Layer 6 of a small transformer language model trained on English Wikipedia (16 layers, counted from 0, width 96).
A neuron's activation on a vector x is SiLU(gate . x) times (in . x), where the dot is the dot product.

Input weights of the MLP neurons that the questions are about. A number n stands for (n - 128) times 0.0037.
n47 gate: 130, 48, 117, 160, 127, 185, 153, 134, 171, 119, 109, 225, 175, 175, 134, 107, 68, 121, 119, 109, 219, 126, 177, 172, 127, 97, 180, 163, 128, 96, 139, 126, 177, 187, 139, 113, 136, 232, 40, 141, 114, 88, 164, 88, 204, 123, 119, 122, 125, 112, 148, 43, 79, 90, 142, 161, 138, 102, 130, 133, 102, 129, 103, 104, 119, 68, 156, 161, 128, 108, 132, 79, 82, 208, 107, 155, 165, 151, 127, 87, 58, 167, 114, 114, 93, 115, 172, 176, 159, 163, 85, 203, 124, 50, 136, 100
n174 gate: 95, 162, 75, 121, 161, 102, 118, 94, 173, 32, 138, 7, 187, 151, 144, 75, 135, 189, 19, 110, 149, 62, 158, 117, 164, 116, 132, 160, 156, 113, 65, 178, 160, 103, 144, 126, 152, 156, 72, 79, 119, 131, 97, 122, 77, 52, 195, 145, 153, 93, 225, 122, 132, 112, 177, 136, 122, 167, 43, 181, 138, 135, 155, 89, 214, 125, 148, 150, 217, 86, 79, 101, 102, 145, 164, 75, 97, 162, 64, 127, 165, 120, 90, 124, 174, 122, 137, 87, 144, 129, 116, 119, 113, 118, 111, 126
n177 gate: 73, 115, 97, 59, 160, 86, 124, 95, 182, 116, 155, 165, 127, 148, 88, 165, 94, 143, 128, 86, 149, 101, 126, 101, 130, 122, 160, 168, 63, 100, 104, 170, 182, 128, 88, 121, 126, 94, 152, 40, 122, 134, 149, 140, 162, 110, 122, 79, 114, 176, 113, 150, 110, 65, 124, 181, 114, 118, 49, 152, 113, 209, 181, 94, 176, 84, 110, 154, 168, 173, 82, 159, 82, 126, 100, 150, 104, 108, 103, 121, 167, 79, 71, 171, 115, 145, 131, 101, 125, 99, 93, 153, 161, 176, 104, 217
n192 gate: 127, 104, 171, 92, 100, 113, 120, 72, 108, 112, 147, 114, 183, 65, 75, 108, 86, 107, 141, 107, 173, 74, 215, 127, 102, 69, 137, 113, 114, 196, 96, 86, 130, 109, 172, 97, 196, 67, 155, 131, 134, 108, 145, 129, 127, 141, 108, 124, 159, 123, 162, 125, 66, 153, 178, 129, 168, 141, 123, 145, 150, 108, 74, 134, 102, 105, 161, 176, 132, 170, 151, 142, 106, 193, 150, 127, 32, 107, 91, 158, 69, 102, 154, 116, 108, 93, 115, 165, 124, 190, 125, 171, 118, 116, 163, 98
n232 gate: 128, 152, 85, 193, 124, 156, 108, 106, 152, 127, 116, 80, 157, 140, 123, 101, 166, 153, 128, 151, 111, 93, 190, 167, 166, 52, 101, 97, 118, 158, 118, 83, 128, 152, 96, 69, 150, 135, 99, 67, 100, 174, 166, 135, 164, 121, 107, 132, 152, 55, 173, 92, 224, 179, 94, 179, 117, 138, 138, 88, 73, 137, 203, 120, 171, 136, 154, 106, 216, 160, 172, 188, 110, 122, 95, 179, 152, 130, 63, 116, 122, 119, 148, 105, 117, 129, 114, 72, 122, 162, 107, 102, 107, 132, 181, 75
n290 gate: 60, 162, 87, 222, 142, 63, 171, 128, 173, 171, 47, 156, 204, 172, 147, 76, 195, 107, 113, 166, 165, 114, 8, 183, 109, 164, 141, 213, 152, 184, 158, 10, 112, 160, 177, 147, 85, 135, 143, 173, 95, 162, 121, 187, 159, 71, 96, 100, 71, 119, 51, 208, 166, 148, 132, 124, 55, 142, 151, 123, 109, 120, 47, 124, 190, 135, 142, 167, 100, 83, 114, 132, 152, 135, 100, 111, 139, 46, 77, 180, 139, 168, 110, 62, 114, 175, 147, 128, 131, 84, 186, 181, 61, 96, 176, 135
n301 gate: 135, 182, 56, 89, 190, 162, 172, 146, 93, 84, 103, 160, 113, 172, 138, 75, 192, 92, 112, 201, 145, 103, 69, 138, 103, 116, 139, 103, 110, 124, 111, 93, 106, 142, 129, 163, 196, 92, 95, 177, 108, 125, 164, 122, 163, 72, 155, 173, 171, 129, 165, 65, 101, 69, 118, 84, 130, 175, 101, 159, 94, 35, 86, 130, 134, 112, 78, 138, 146, 124, 197, 172, 145, 141, 85, 164, 107, 150, 69, 175, 122, 232, 168, 74, 100, 135, 172, 128, 202, 216, 165, 134, 57, 107, 150, 117
n323 gate: 141, 68, 84, 195, 123, 45, 95, 99, 96, 190, 120, 157, 96, 177, 157, 106, 95, 198, 153, 151, 165, 69, 133, 87, 179, 146, 154, 186, 126, 162, 182, 182, 127, 46, 109, 57, 149, 97, 117, 216, 102, 100, 141, 162, 109, 108, 133, 97, 57, 127, 143, 69, 172, 138, 170, 113, 121, 121, 137, 150, 166, 102, 115, 194, 149, 174, 155, 169, 116, 166, 90, 155, 146, 161, 106, 102, 135, 177, 90, 160, 164, 130, 200, 139, 144, 117, 154, 91, 172, 142, 92, 137, 171, 145, 103, 59
n325 gate: 114, 77, 154, 103, 179, 122, 143, 132, 110, 159, 133, 134, 120, 144, 106, 157, 114, 162, 122, 98, 132, 101, 152, 102, 173, 201, 137, 107, 110, 216, 137, 171, 101, 102, 132, 71, 107, 116, 88, 95, 130, 194, 177, 163, 167, 118, 157, 104, 143, 130, 223, 222, 141, 192, 161, 119, 100, 107, 92, 144, 170, 80, 135, 139, 157, 139, 195, 147, 151, 132, 140, 80, 101, 43, 129, 99, 171, 126, 126, 116, 110, 131, 117, 109, 131, 149, 175, 178, 159, 110, 83, 129, 140, 152, 67, 142
n358 gate: 63, 135, 100, 182, 131, 180, 130, 44, 183, 121, 168, 121, 77, 79, 164, 91, 125, 171, 83, 134, 79, 120, 143, 81, 83, 114, 184, 100, 107, 118, 63, 144, 170, 157, 74, 169, 125, 128, 132, 129, 83, 87, 130, 128, 129, 113, 165, 47, 129, 109, 121, 148, 144, 110, 170, 194, 122, 93, 141, 103, 140, 97, 118, 70, 189, 103, 162, 117, 155, 95, 170, 94, 153, 101, 113, 75, 102, 109, 158, 63, 92, 21, 71, 142, 111, 160, 107, 83, 148, 194, 130, 143, 115, 113, 150, 22
n47 in: 115, 54, 89, 200, 165, 149, 101, 142, 160, 131, 138, 168, 122, 173, 125, 86, 136, 97, 153, 109, 187, 117, 136, 154, 69, 128, 160, 166, 142, 99, 162, 197, 124, 220, 100, 126, 120, 141, 68, 178, 115, 87, 170, 164, 161, 106, 109, 105, 144, 104, 69, 74, 88, 35, 106, 139, 159, 135, 130, 129, 122, 146, 144, 118, 122, 79, 114, 130, 154, 109, 168, 149, 59, 138, 156, 136, 134, 148, 154, 35, 39, 176, 103, 119, 182, 115, 163, 176, 88, 134, 93, 161, 142, 75, 95, 137
n174 in: 81, 154, 118, 121, 141, 95, 115, 73, 145, 88, 120, 93, 168, 192, 135, 90, 87, 126, 90, 107, 185, 119, 192, 89, 137, 135, 69, 111, 180, 137, 109, 152, 167, 146, 120, 156, 119, 130, 82, 133, 117, 178, 91, 162, 87, 73, 166, 85, 163, 67, 226, 138, 176, 106, 115, 100, 51, 223, 112, 130, 151, 148, 178, 92, 134, 143, 164, 183, 223, 90, 132, 121, 178, 221, 156, 92, 128, 112, 67, 124, 129, 102, 59, 68, 198, 128, 133, 90, 121, 101, 114, 123, 87, 90, 115, 90
n177 in: 99, 126, 127, 110, 133, 105, 148, 79, 197, 86, 103, 143, 159, 133, 60, 115, 58, 149, 156, 84, 171, 99, 146, 137, 99, 113, 104, 160, 80, 115, 137, 178, 176, 128, 50, 96, 89, 98, 102, 34, 93, 157, 166, 128, 245, 79, 146, 82, 121, 159, 159, 99, 90, 112, 139, 104, 136, 160, 57, 139, 96, 174, 153, 79, 84, 141, 184, 177, 92, 199, 111, 144, 123, 177, 72, 140, 88, 83, 98, 108, 129, 109, 49, 116, 87, 124, 141, 102, 167, 131, 140, 153, 145, 120, 151, 206
n192 in: 135, 52, 120, 122, 138, 114, 131, 86, 146, 141, 85, 110, 142, 82, 144, 118, 120, 141, 182, 142, 152, 133, 195, 128, 148, 84, 143, 152, 114, 158, 129, 115, 157, 170, 174, 98, 117, 133, 132, 182, 116, 136, 173, 85, 117, 92, 79, 124, 129, 60, 86, 102, 111, 131, 202, 119, 182, 78, 157, 135, 114, 117, 72, 101, 98, 126, 149, 162, 147, 153, 192, 92, 116, 145, 157, 159, 64, 52, 106, 72, 134, 129, 139, 119, 145, 139, 112, 164, 115, 149, 147, 167, 125, 174, 190, 60
n232 in: 133, 201, 86, 216, 119, 126, 126, 128, 99, 94, 77, 182, 146, 162, 195, 119, 97, 151, 114, 116, 152, 75, 132, 171, 190, 60, 114, 119, 143, 136, 126, 108, 120, 110, 100, 104, 118, 72, 136, 75, 90, 111, 127, 102, 149, 74, 109, 169, 69, 119, 118, 113, 156, 106, 128, 120, 116, 153, 103, 116, 97, 45, 125, 112, 76, 182, 212, 117, 156, 137, 135, 187, 122, 142, 89, 142, 143, 123, 136, 102, 81, 105, 148, 105, 112, 127, 159, 47, 116, 171, 103, 108, 102, 130, 163, 100
n290 in: 73, 162, 125, 140, 135, 130, 149, 133, 107, 111, 45, 188, 186, 128, 90, 68, 137, 151, 86, 191, 125, 57, 66, 155, 130, 156, 120, 127, 198, 183, 111, 35, 141, 133, 133, 85, 114, 143, 168, 133, 172, 180, 149, 172, 122, 107, 124, 121, 162, 109, 75, 150, 143, 110, 108, 130, 93, 162, 187, 84, 84, 158, 140, 122, 82, 135, 112, 172, 51, 128, 80, 138, 132, 134, 146, 240, 142, 137, 47, 126, 154, 153, 115, 115, 165, 155, 154, 32, 90, 138, 148, 195, 110, 107, 150, 127
n301 in: 158, 86, 172, 156, 169, 165, 156, 134, 135, 70, 135, 120, 137, 128, 126, 163, 85, 139, 129, 126, 113, 130, 140, 185, 117, 222, 95, 97, 131, 172, 159, 45, 87, 157, 212, 204, 124, 119, 154, 121, 109, 129, 61, 202, 102, 119, 173, 118, 81, 69, 82, 103, 178, 152, 143, 105, 117, 200, 140, 72, 56, 106, 191, 96, 105, 188, 162, 165, 78, 86, 60, 107, 137, 109, 92, 150, 162, 89, 119, 115, 85, 169, 128, 77, 102, 106, 81, 130, 118, 161, 89, 178, 93, 154, 137, 137
n323 in: 127, 126, 117, 147, 135, 121, 141, 119, 84, 97, 65, 54, 96, 92, 101, 171, 97, 165, 123, 82, 127, 108, 180, 152, 154, 189, 194, 125, 112, 84, 153, 99, 93, 115, 123, 127, 139, 50, 102, 162, 112, 128, 97, 67, 77, 112, 182, 98, 111, 85, 167, 103, 169, 142, 146, 133, 68, 131, 153, 120, 79, 107, 189, 107, 152, 142, 176, 166, 151, 182, 109, 144, 139, 145, 149, 191, 153, 121, 126, 112, 188, 152, 114, 82, 94, 113, 154, 102, 133, 150, 67, 113, 116, 133, 64, 106
n325 in: 79, 89, 110, 116, 112, 108, 162, 182, 118, 138, 72, 144, 117, 153, 37, 197, 145, 158, 92, 123, 129, 107, 100, 106, 169, 97, 104, 93, 155, 131, 180, 140, 80, 153, 168, 121, 109, 148, 134, 142, 49, 144, 150, 168, 121, 131, 176, 102, 131, 143, 162, 182, 133, 90, 117, 173, 160, 95, 86, 117, 130, 106, 110, 126, 134, 147, 106, 174, 138, 142, 178, 133, 107, 143, 122, 175, 138, 129, 145, 82, 107, 116, 79, 142, 125, 172, 109, 150, 90, 143, 92, 126, 106, 81, 141, 95
n358 in: 110, 192, 77, 110, 190, 97, 174, 159, 171, 80, 187, 192, 168, 172, 145, 99, 131, 159, 116, 157, 98, 117, 168, 111, 115, 193, 106, 109, 129, 163, 80, 167, 86, 213, 80, 134, 83, 148, 89, 126, 116, 141, 162, 136, 167, 136, 190, 66, 101, 185, 175, 114, 154, 150, 148, 92, 81, 115, 67, 131, 167, 122, 144, 129, 121, 155, 122, 188, 111, 57, 119, 102, 112, 120, 182, 125, 141, 82, 127, 165, 146, 120, 99, 134, 132, 147, 155, 81, 154, 160, 87, 79, 118, 105, 147, 112

Each question shows a token from some text and the vector x that enters the MLP there. A number n stands for (n - 128) times 0.017.

" def": 111, 178, 141, 58, 144, 131, 162, 141, 171, 117, 120, 151, 146, 118, 140, 120, 138, 126, 137, 140, 118, 104, 118, 117, 132, 154, 113, 121, 113, 120, 106, 145, 110, 134, 104, 114, 91, 125, 138, 174, 116, 169, 145, 121, 130, 133, 107, 114, 146, 104, 112, 149, 87, 122, 86, 125, 160, 115, 159, 125, 131, 102, 150, 130, 60, 116, 136, 158, 159, 115, 87, 133, 134, 173, 111, 119, 147, 136, 160, 106, 104, 85, 137, 202, 124, 154, 117, 114, 122, 132, 118, 108, 125, 117, 141, 101
The two highest activations, in order: n358, n323

" p": 88, 133, 125, 75, 114, 118, 124, 118, 130, 170, 126, 142, 149, 134, 142, 113, 150, 151, 121, 107, 97, 102, 86, 141, 176, 120, 144, 84, 109, 117, 135, 125, 118, 106, 94, 106, 134, 138, 104, 155, 109, 168, 138, 126, 124, 137, 141, 77, 138, 112, 150, 132, 124, 100, 112, 117, 169, 148, 148, 129, 148, 128, 123, 117, 39, 123, 152, 130, 122, 133, 109, 132, 130, 160, 143, 112, 134, 152, 126, 106, 94, 105, 149, 152, 139, 102, 143, 140, 108, 149, 122, 130, 109, 114, 165, 87
Which neuron fires most, and how strongly? n192, at about 0.1

"\n": 146, 114, 112, 80, 90, 126, 124, 134, 96, 130, 109, 115, 126, 117, 161, 153, 117, 140, 141, 155, 126, 99, 110, 117, 177, 144, 132, 111, 90, 119, 129, 171, 93, 111, 164, 120, 161, 140, 169, 128, 110, 188, 102, 88, 141, 101, 117, 94, 168, 138, 91, 122, 103, 108, 154, 163, 144, 122, 99, 135, 122, 111, 134, 89, 157, 140, 125, 144, 102, 110, 150, 139, 129, 145, 125, 140, 136, 117, 137, 136, 139, 158, 141, 142, 133, 174, 146, 161, 127, 149, 112, 129, 156, 119, 159, 114
The two highest activations, in order: n325, n192

"4": 125, 127, 89, 116, 123, 107, 122, 126, 136, 133, 146, 133, 120, 162, 123, 114, 106, 153, 121, 101, 125, 137, 143, 118, 108, 142, 159, 112, 112, 126, 119, 134, 89, 134, 140, 141, 131, 110, 117, 153, 156, 168, 104, 135, 157, 156, 135, 61, 141, 148, 118, 142, 90, 145, 108, 78, 138, 189, 91, 127, 92, 154, 109, 155, 165, 119, 144, 107, 133, 131, 121, 136, 143, 126, 148, 101, 161, 99, 124, 133, 183, 133, 154, 175, 163, 133, 108, 115, 132, 102, 123, 143, 158, 149, 120, 132
The three highest activations, in order: n232, n177, n192

"ve": 150, 191, 159, 112, 116, 144, 142, 78, 140, 189, 95, 102, 139, 151, 156, 134, 150, 128, 139, 161, 152, 143, 122, 128, 113, 102, 114, 133, 90, 143, 177, 154, 135, 134, 136, 134, 141, 133, 142, 122, 172, 139, 138, 138, 110, 141, 102, 114, 145, 138, 149, 161, 112, 122, 159, 104, 147, 165, 150, 64, 117, 136, 137, 145, 112, 103, 118, 133, 158, 160, 101, 87, 110, 135, 146, 110, 120, 111, 146, 135, 156, 122, 119, 173, 145, 86, 130, 160, 171, 120, 124, 137, 117, 133, 128, 78
Which neuron fires most, and how strongly? n192, at about 0.15

"2": 96, 150, 143, 137, 110, 90, 114, 151, 123, 145, 155, 65, 149, 102, 141, 122, 129, 144, 126, 123, 94, 90, 115, 136, 108, 129, 174, 114, 123, 114, 98, 175, 131, 131, 128, 149, 154, 159, 145, 130, 157, 126, 167, 119, 167, 98, 133, 84, 183, 134, 123, 153, 132, 146, 117, 109, 144, 139, 107, 108, 119, 113, 126, 147, 121, 131, 118, 108, 106, 154, 102, 104, 143, 131, 159, 127, 127, 125, 117, 139, 188, 112, 148, 136, 133, 109, 115, 129, 103, 135, 126, 91, 202, 116, 177, 147
Which neuron lights up most? n301

"ics": 121, 139, 153, 109, 125, 94, 154, 128, 106, 101, 144, 124, 149, 118, 125, 85, 89, 159, 129, 145, 100, 153, 70, 88, 114, 148, 161, 88, 126, 126, 124, 144, 106, 146, 130, 117, 155, 122, 127, 135, 123, 140, 156, 124, 127, 134, 155, 115, 165, 108, 103, 158, 85, 108, 117, 147, 139, 159, 134, 107, 128, 163, 164, 120, 180, 149, 153, 112, 140, 153, 117, 134, 132, 127, 94, 139, 105, 127, 159, 97, 177, 127, 121, 137, 164, 156, 92, 127, 129, 137, 104, 86, 157, 137, 172, 113
Which neuron fires most, and how strongly? n358, at about 0.12

" |": 216, 118, 125, 89, 125, 115, 96, 119, 109, 160, 105, 138, 151, 125, 135, 154, 137, 114, 145, 134, 128, 122, 148, 146, 195, 101, 126, 128, 119, 98, 75, 122, 135, 112, 121, 137, 139, 137, 116, 148, 130, 163, 134, 127, 124, 128, 74, 122, 115, 97, 124, 126, 128, 159, 135, 97, 177, 182, 113, 113, 117, 123, 118, 141, 141, 159, 119, 155, 158, 153, 93, 133, 152, 104, 85, 113, 131, 135, 165, 116, 137, 157, 129, 143, 101, 115, 156, 147, 102, 136, 91, 86, 151, 131, 121, 123
The two highest activations, in order: n290, n358

"9": 139, 180, 94, 107, 133, 131, 140, 112, 99, 129, 109, 134, 139, 101, 147, 95, 115, 168, 165, 114, 99, 129, 145, 118, 102, 141, 162, 119, 69, 115, 75, 130, 84, 108, 153, 146, 146, 127, 119, 165, 124, 148, 103, 137, 170, 120, 137, 78, 124, 116, 107, 125, 96, 167, 137, 91, 120, 172, 109, 120, 113, 105, 112, 125, 136, 124, 129, 97, 140, 130, 105, 127, 119, 131, 108, 117, 165, 115, 137, 106, 126, 97, 161, 136, 143, 127, 145, 145, 105, 152, 108, 126, 152, 111, 158, 117
Which neuron lights up most? n358

" th": 109, 162, 149, 62, 130, 108, 125, 133, 132, 143, 129, 122, 162, 87, 133, 137, 131, 149, 111, 101, 108, 141, 73, 151, 144, 98, 125, 105, 139, 94, 125, 150, 128, 119, 104, 121, 132, 113, 145, 175, 130, 163, 93, 127, 97, 122, 133, 109, 118, 108, 140, 121, 134, 139, 121, 139, 151, 96, 142, 106, 113, 115, 112, 121, 73, 125, 108, 176, 109, 153, 76, 137, 140, 149, 132, 105, 149, 82, 152, 108, 132, 126, 135, 168, 128, 138, 127, 151, 131, 149, 111, 161, 102, 134, 159, 84
Which neuron lights up most? n47

" CD": 147, 130, 128, 81, 90, 85, 121, 89, 117, 143, 100, 123, 120, 128, 158, 135, 93, 142, 121, 92, 148, 108, 141, 127, 163, 129, 142, 80, 123, 120, 138, 139, 94, 115, 123, 108, 164, 108, 120, 146, 145, 152, 118, 134, 139, 123, 63, 90, 149, 123, 144, 105, 153, 100, 134, 53, 170, 151, 117, 85, 130, 127, 112, 121, 114, 123, 145, 123, 174, 133, 124, 107, 145, 131, 118, 151, 172, 149, 105, 113, 158, 124, 120, 180, 151, 123, 109, 130, 131, 137, 137, 112, 176, 100, 180, 143
Which neuron lights up most? n323

" power": 130, 178, 141, 97, 131, 107, 119, 118, 122, 116, 128, 125, 109, 80, 169, 127, 98, 158, 104, 90, 115, 148, 115, 98, 88, 139, 135, 95, 144, 127, 125, 126, 108, 114, 142, 94, 101, 151, 103, 149, 128, 156, 142, 105, 135, 130, 88, 123, 157, 104, 103, 153, 116, 118, 95, 90, 150, 114, 148, 100, 152, 142, 155, 133, 149, 105, 166, 131, 117, 173, 91, 128, 147, 130, 149, 114, 118, 88, 131, 132, 131, 151, 101, 179, 159, 100, 123, 154, 124, 128, 138, 73, 117, 153, 169, 101
Which neuron fires most, and how strongly? n47, at about 0.18

"man": 185, 170, 84, 118, 138, 130, 164, 159, 95, 125, 143, 105, 151, 94, 156, 111, 74, 164, 120, 106, 130, 122, 109, 139, 128, 137, 154, 135, 114, 156, 126, 140, 120, 107, 170, 112, 176, 136, 151, 157, 130, 135, 157, 122, 98, 161, 137, 77, 121, 95, 110, 135, 157, 120, 82, 147, 122, 147, 117, 93, 115, 159, 130, 100, 150, 133, 121, 135, 138, 139, 62, 103, 171, 145, 160, 137, 136, 138, 123, 147, 143, 137, 111, 180, 148, 106, 133, 130, 129, 152, 106, 105, 145, 117, 114, 92
The three highest activations, in order: n323, n174, n47

" N": 144, 117, 93, 92, 130, 100, 132, 111, 148, 115, 147, 116, 151, 136, 155, 159, 104, 165, 92, 107, 134, 116, 120, 139, 136, 163, 134, 94, 113, 104, 138, 161, 130, 121, 132, 118, 168, 127, 134, 169, 135, 161, 111, 132, 114, 137, 131, 114, 155, 119, 162, 168, 109, 125, 86, 93, 120, 133, 125, 116, 133, 156, 130, 143, 35, 145, 134, 125, 82, 114, 108, 102, 150, 131, 109, 105, 132, 133, 136, 131, 149, 151, 151, 168, 142, 138, 66, 124, 118, 125, 106, 174, 134, 122, 134, 129
Which neuron lights up most? n232

"asing": 96, 178, 127, 108, 165, 145, 154, 120, 115, 129, 91, 128, 161, 111, 149, 123, 88, 157, 129, 111, 123, 103, 71, 125, 139, 123, 158, 123, 132, 126, 140, 134, 138, 115, 133, 127, 77, 153, 101, 146, 148, 160, 120, 129, 138, 76, 114, 122, 157, 71, 137, 146, 122, 93, 104, 112, 135, 144, 121, 82, 134, 89, 161, 115, 162, 131, 142, 113, 135, 148, 146, 123, 131, 121, 98, 152, 102, 121, 137, 117, 178, 134, 124, 163, 143, 164, 125, 139, 137, 174, 122, 111, 117, 140, 154, 123
The three highest activations, in order: n290, n174, n232

" Released": 96, 138, 128, 75, 154, 147, 139, 111, 143, 119, 110, 142, 123, 92, 153, 139, 97, 162, 166, 104, 142, 122, 126, 119, 111, 166, 129, 89, 97, 72, 122, 165, 137, 152, 156, 123, 137, 147, 161, 149, 101, 151, 110, 130, 156, 123, 88, 136, 151, 129, 147, 82, 98, 126, 80, 90, 156, 132, 113, 106, 145, 111, 153, 122, 117, 142, 139, 131, 134, 105, 129, 115, 88, 148, 122, 139, 130, 132, 151, 118, 149, 153, 105, 195, 153, 164, 128, 146, 91, 140, 157, 121, 182, 124, 171, 135
Which neuron lights up most? n177

",": 158, 119, 130, 110, 137, 96, 130, 112, 111, 165, 143, 154, 132, 149, 132, 120, 128, 154, 71, 122, 132, 110, 106, 130, 151, 70, 167, 92, 84, 118, 130, 129, 132, 91, 162, 133, 166, 120, 126, 143, 128, 126, 112, 114, 137, 139, 97, 112, 164, 74, 90, 126, 136, 153, 127, 77, 175, 172, 128, 124, 98, 95, 152, 127, 129, 148, 115, 154, 147, 114, 112, 147, 151, 115, 82, 122, 144, 103, 144, 130, 174, 137, 134, 129, 127, 118, 147, 136, 123, 110, 126, 115, 144, 151, 121, 133
Which neuron lights up most? n358

":": 133, 107, 111, 101, 115, 109, 138, 92, 131, 129, 83, 137, 126, 132, 154, 159, 117, 130, 110, 108, 125, 107, 107, 151, 130, 111, 154, 105, 89, 115, 117, 152, 157, 117, 140, 140, 137, 159, 83, 153, 166, 132, 129, 131, 149, 161, 102, 132, 180, 85, 111, 128, 91, 129, 125, 54, 167, 125, 106, 109, 148, 92, 108, 148, 150, 117, 100, 167, 148, 121, 150, 140, 139, 158, 119, 116, 140, 146, 152, 122, 189, 114, 136, 166, 109, 150, 122, 124, 131, 134, 90, 99, 157, 152, 123, 120
Which neuron lights up most? n290

"xt": 132, 121, 88, 95, 144, 117, 120, 125, 128, 116, 131, 138, 140, 137, 108, 102, 145, 131, 98, 163, 138, 119, 111, 152, 168, 147, 114, 94, 97, 120, 112, 203, 130, 150, 124, 135, 129, 119, 101, 165, 122, 159, 75, 127, 135, 85, 50, 118, 105, 114, 149, 141, 78, 127, 102, 129, 144, 136, 104, 65, 134, 130, 178, 104, 109, 105, 145, 147, 78, 120, 89, 144, 135, 158, 139, 146, 115, 135, 127, 110, 126, 107, 126, 192, 122, 99, 124, 131, 146, 152, 155, 132, 121, 88, 160, 118
Which neuron fires most, and how strongly? n177, at about 0.26

"t": 165, 119, 143, 101, 135, 107, 138, 111, 121, 142, 106, 148, 127, 142, 110, 98, 125, 115, 110, 152, 108, 109, 96, 166, 181, 144, 108, 104, 119, 143, 116, 139, 122, 145, 115, 143, 174, 162, 159, 141, 119, 129, 79, 145, 124, 117, 80, 128, 109, 120, 131, 97, 110, 115, 107, 132, 125, 139, 102, 97, 134, 145, 184, 131, 138, 109, 91, 124, 91, 106, 116, 131, 168, 168, 88, 177, 136, 146, 111, 107, 106, 120, 167, 204, 118, 133, 112, 147, 185, 149, 142, 161, 172, 129, 152, 113
The three highest activations, in order: n301, n174, n358

" completed": 73, 152, 144, 82, 124, 159, 127, 115, 150, 127, 122, 142, 128, 93, 150, 159, 102, 147, 117, 99, 133, 118, 89, 162, 101, 143, 145, 104, 112, 95, 129, 151, 109, 128, 142, 142, 114, 130, 125, 164, 140, 144, 167, 128, 161, 110, 91, 126, 160, 77, 147, 157, 129, 95, 121, 106, 146, 166, 122, 95, 124, 102, 115, 124, 166, 153, 150, 101, 128, 122, 111, 112, 125, 108, 118, 117, 144, 120, 174, 103, 142, 138, 123, 142, 140, 137, 150, 193, 98, 151, 137, 108, 150, 96, 163, 118
Which neuron lights up most? n325

" Air": 132, 95, 157, 114, 101, 106, 138, 96, 139, 165, 125, 159, 118, 101, 196, 110, 93, 141, 81, 121, 99, 122, 120, 114, 58, 151, 124, 90, 159, 108, 123, 166, 105, 146, 151, 92, 104, 179, 139, 137, 136, 143, 132, 133, 136, 137, 83, 134, 152, 113, 111, 136, 111, 124, 133, 104, 160, 129, 112, 94, 144, 120, 117, 130, 92, 118, 167, 125, 115, 140, 124, 156, 141, 143, 122, 97, 107, 120, 147, 118, 122, 110, 127, 164, 161, 116, 127, 118, 141, 140, 144, 86, 162, 153, 169, 123
The two highest activations, in order: n301, n192

"5": 117, 142, 105, 102, 126, 147, 123, 140, 105, 141, 132, 130, 138, 151, 146, 119, 127, 183, 116, 125, 133, 100, 102, 124, 87, 156, 152, 128, 100, 141, 80, 132, 101, 129, 145, 142, 140, 153, 163, 163, 143, 152, 141, 105, 187, 101, 116, 100, 152, 145, 117, 158, 116, 146, 119, 145, 120, 181, 128, 111, 89, 126, 133, 135, 162, 164, 116, 115, 126, 123, 102, 91, 152, 113, 120, 114, 157, 120, 108, 128, 152, 108, 141, 134, 164, 141, 103, 140, 101, 157, 132, 116, 131, 89, 120, 98
Which neuron fires most, and how strongly? n290, at about 0.64

" Bal": 180, 102, 186, 120, 129, 106, 101, 128, 142, 175, 123, 132, 109, 98, 129, 135, 89, 140, 116, 90, 119, 96, 118, 132, 95, 124, 125, 144, 134, 106, 120, 134, 119, 143, 145, 136, 105, 154, 146, 152, 115, 154, 130, 133, 177, 66, 104, 100, 144, 123, 117, 188, 125, 148, 159, 93, 131, 104, 161, 118, 143, 155, 142, 141, 72, 141, 135, 148, 121, 148, 105, 145, 126, 156, 141, 138, 129, 110, 154, 134, 107, 98, 104, 165, 126, 54, 90, 103, 123, 132, 100, 110, 126, 125, 155, 123
Which neuron lights up most? n192

"at": 197, 159, 156, 140, 150, 103, 107, 120, 93, 121, 101, 139, 121, 142, 135, 65, 85, 148, 130, 128, 108, 117, 109, 123, 131, 166, 157, 113, 132, 163, 126, 123, 148, 100, 133, 125, 130, 138, 115, 126, 114, 140, 141, 111, 167, 120, 143, 107, 127, 128, 135, 122, 139, 128, 109, 87, 134, 147, 142, 73, 102, 117, 144, 122, 170, 130, 100, 154, 147, 158, 164, 138, 155, 163, 88, 153, 122, 157, 143, 63, 122, 124, 151, 196, 101, 111, 129, 126, 134, 148, 134, 96, 139, 189, 145, 145
The three highest activations, in order: n232, n323, n301

"1": 121, 159, 83, 111, 122, 127, 118, 106, 106, 123, 133, 117, 152, 99, 133, 101, 106, 154, 155, 111, 104, 140, 134, 137, 112, 143, 153, 87, 81, 105, 65, 127, 111, 109, 129, 136, 149, 114, 102, 172, 126, 167, 101, 119, 179, 108, 154, 89, 145, 129, 118, 133, 140, 129, 115, 89, 122, 158, 72, 110, 112, 102, 122, 141, 152, 129, 152, 100, 108, 148, 99, 117, 120, 165, 105, 120, 151, 123, 116, 97, 123, 112, 149, 129, 127, 123, 152, 157, 145, 141, 101, 119, 158, 143, 156, 121
Which neuron fires most, and how strongly? n358, at about 0.33

" A": 139, 110, 86, 112, 145, 102, 160, 105, 155, 140, 142, 118, 121, 153, 159, 132, 113, 155, 139, 96, 104, 113, 126, 122, 135, 106, 134, 109, 96, 116, 134, 165, 158, 155, 147, 92, 158, 152, 119, 143, 153, 177, 67, 142, 145, 97, 99, 104, 136, 128, 138, 146, 92, 80, 110, 84, 121, 146, 129, 121, 142, 146, 140, 112, 64, 142, 136, 105, 94, 112, 76, 114, 137, 146, 107, 127, 165, 138, 152, 141, 146, 131, 90, 137, 137, 112, 125, 137, 128, 134, 120, 153, 143, 127, 126, 121
Which neuron lights up most? n177

" all": 81, 202, 132, 82, 124, 120, 130, 127, 169, 140, 107, 131, 134, 111, 140, 141, 135, 133, 108, 148, 115, 128, 93, 119, 121, 162, 115, 96, 139, 133, 118, 139, 116, 128, 150, 124, 108, 120, 127, 170, 147, 181, 123, 134, 150, 89, 129, 102, 119, 65, 142, 131, 113, 135, 124, 103, 162, 126, 115, 56, 125, 107, 149, 147, 110, 143, 116, 145, 117, 128, 91, 116, 145, 123, 133, 118, 161, 110, 111, 112, 146, 149, 153, 138, 131, 164, 131, 126, 113, 154, 142, 139, 96, 111, 161, 93
Which neuron lights up most? n290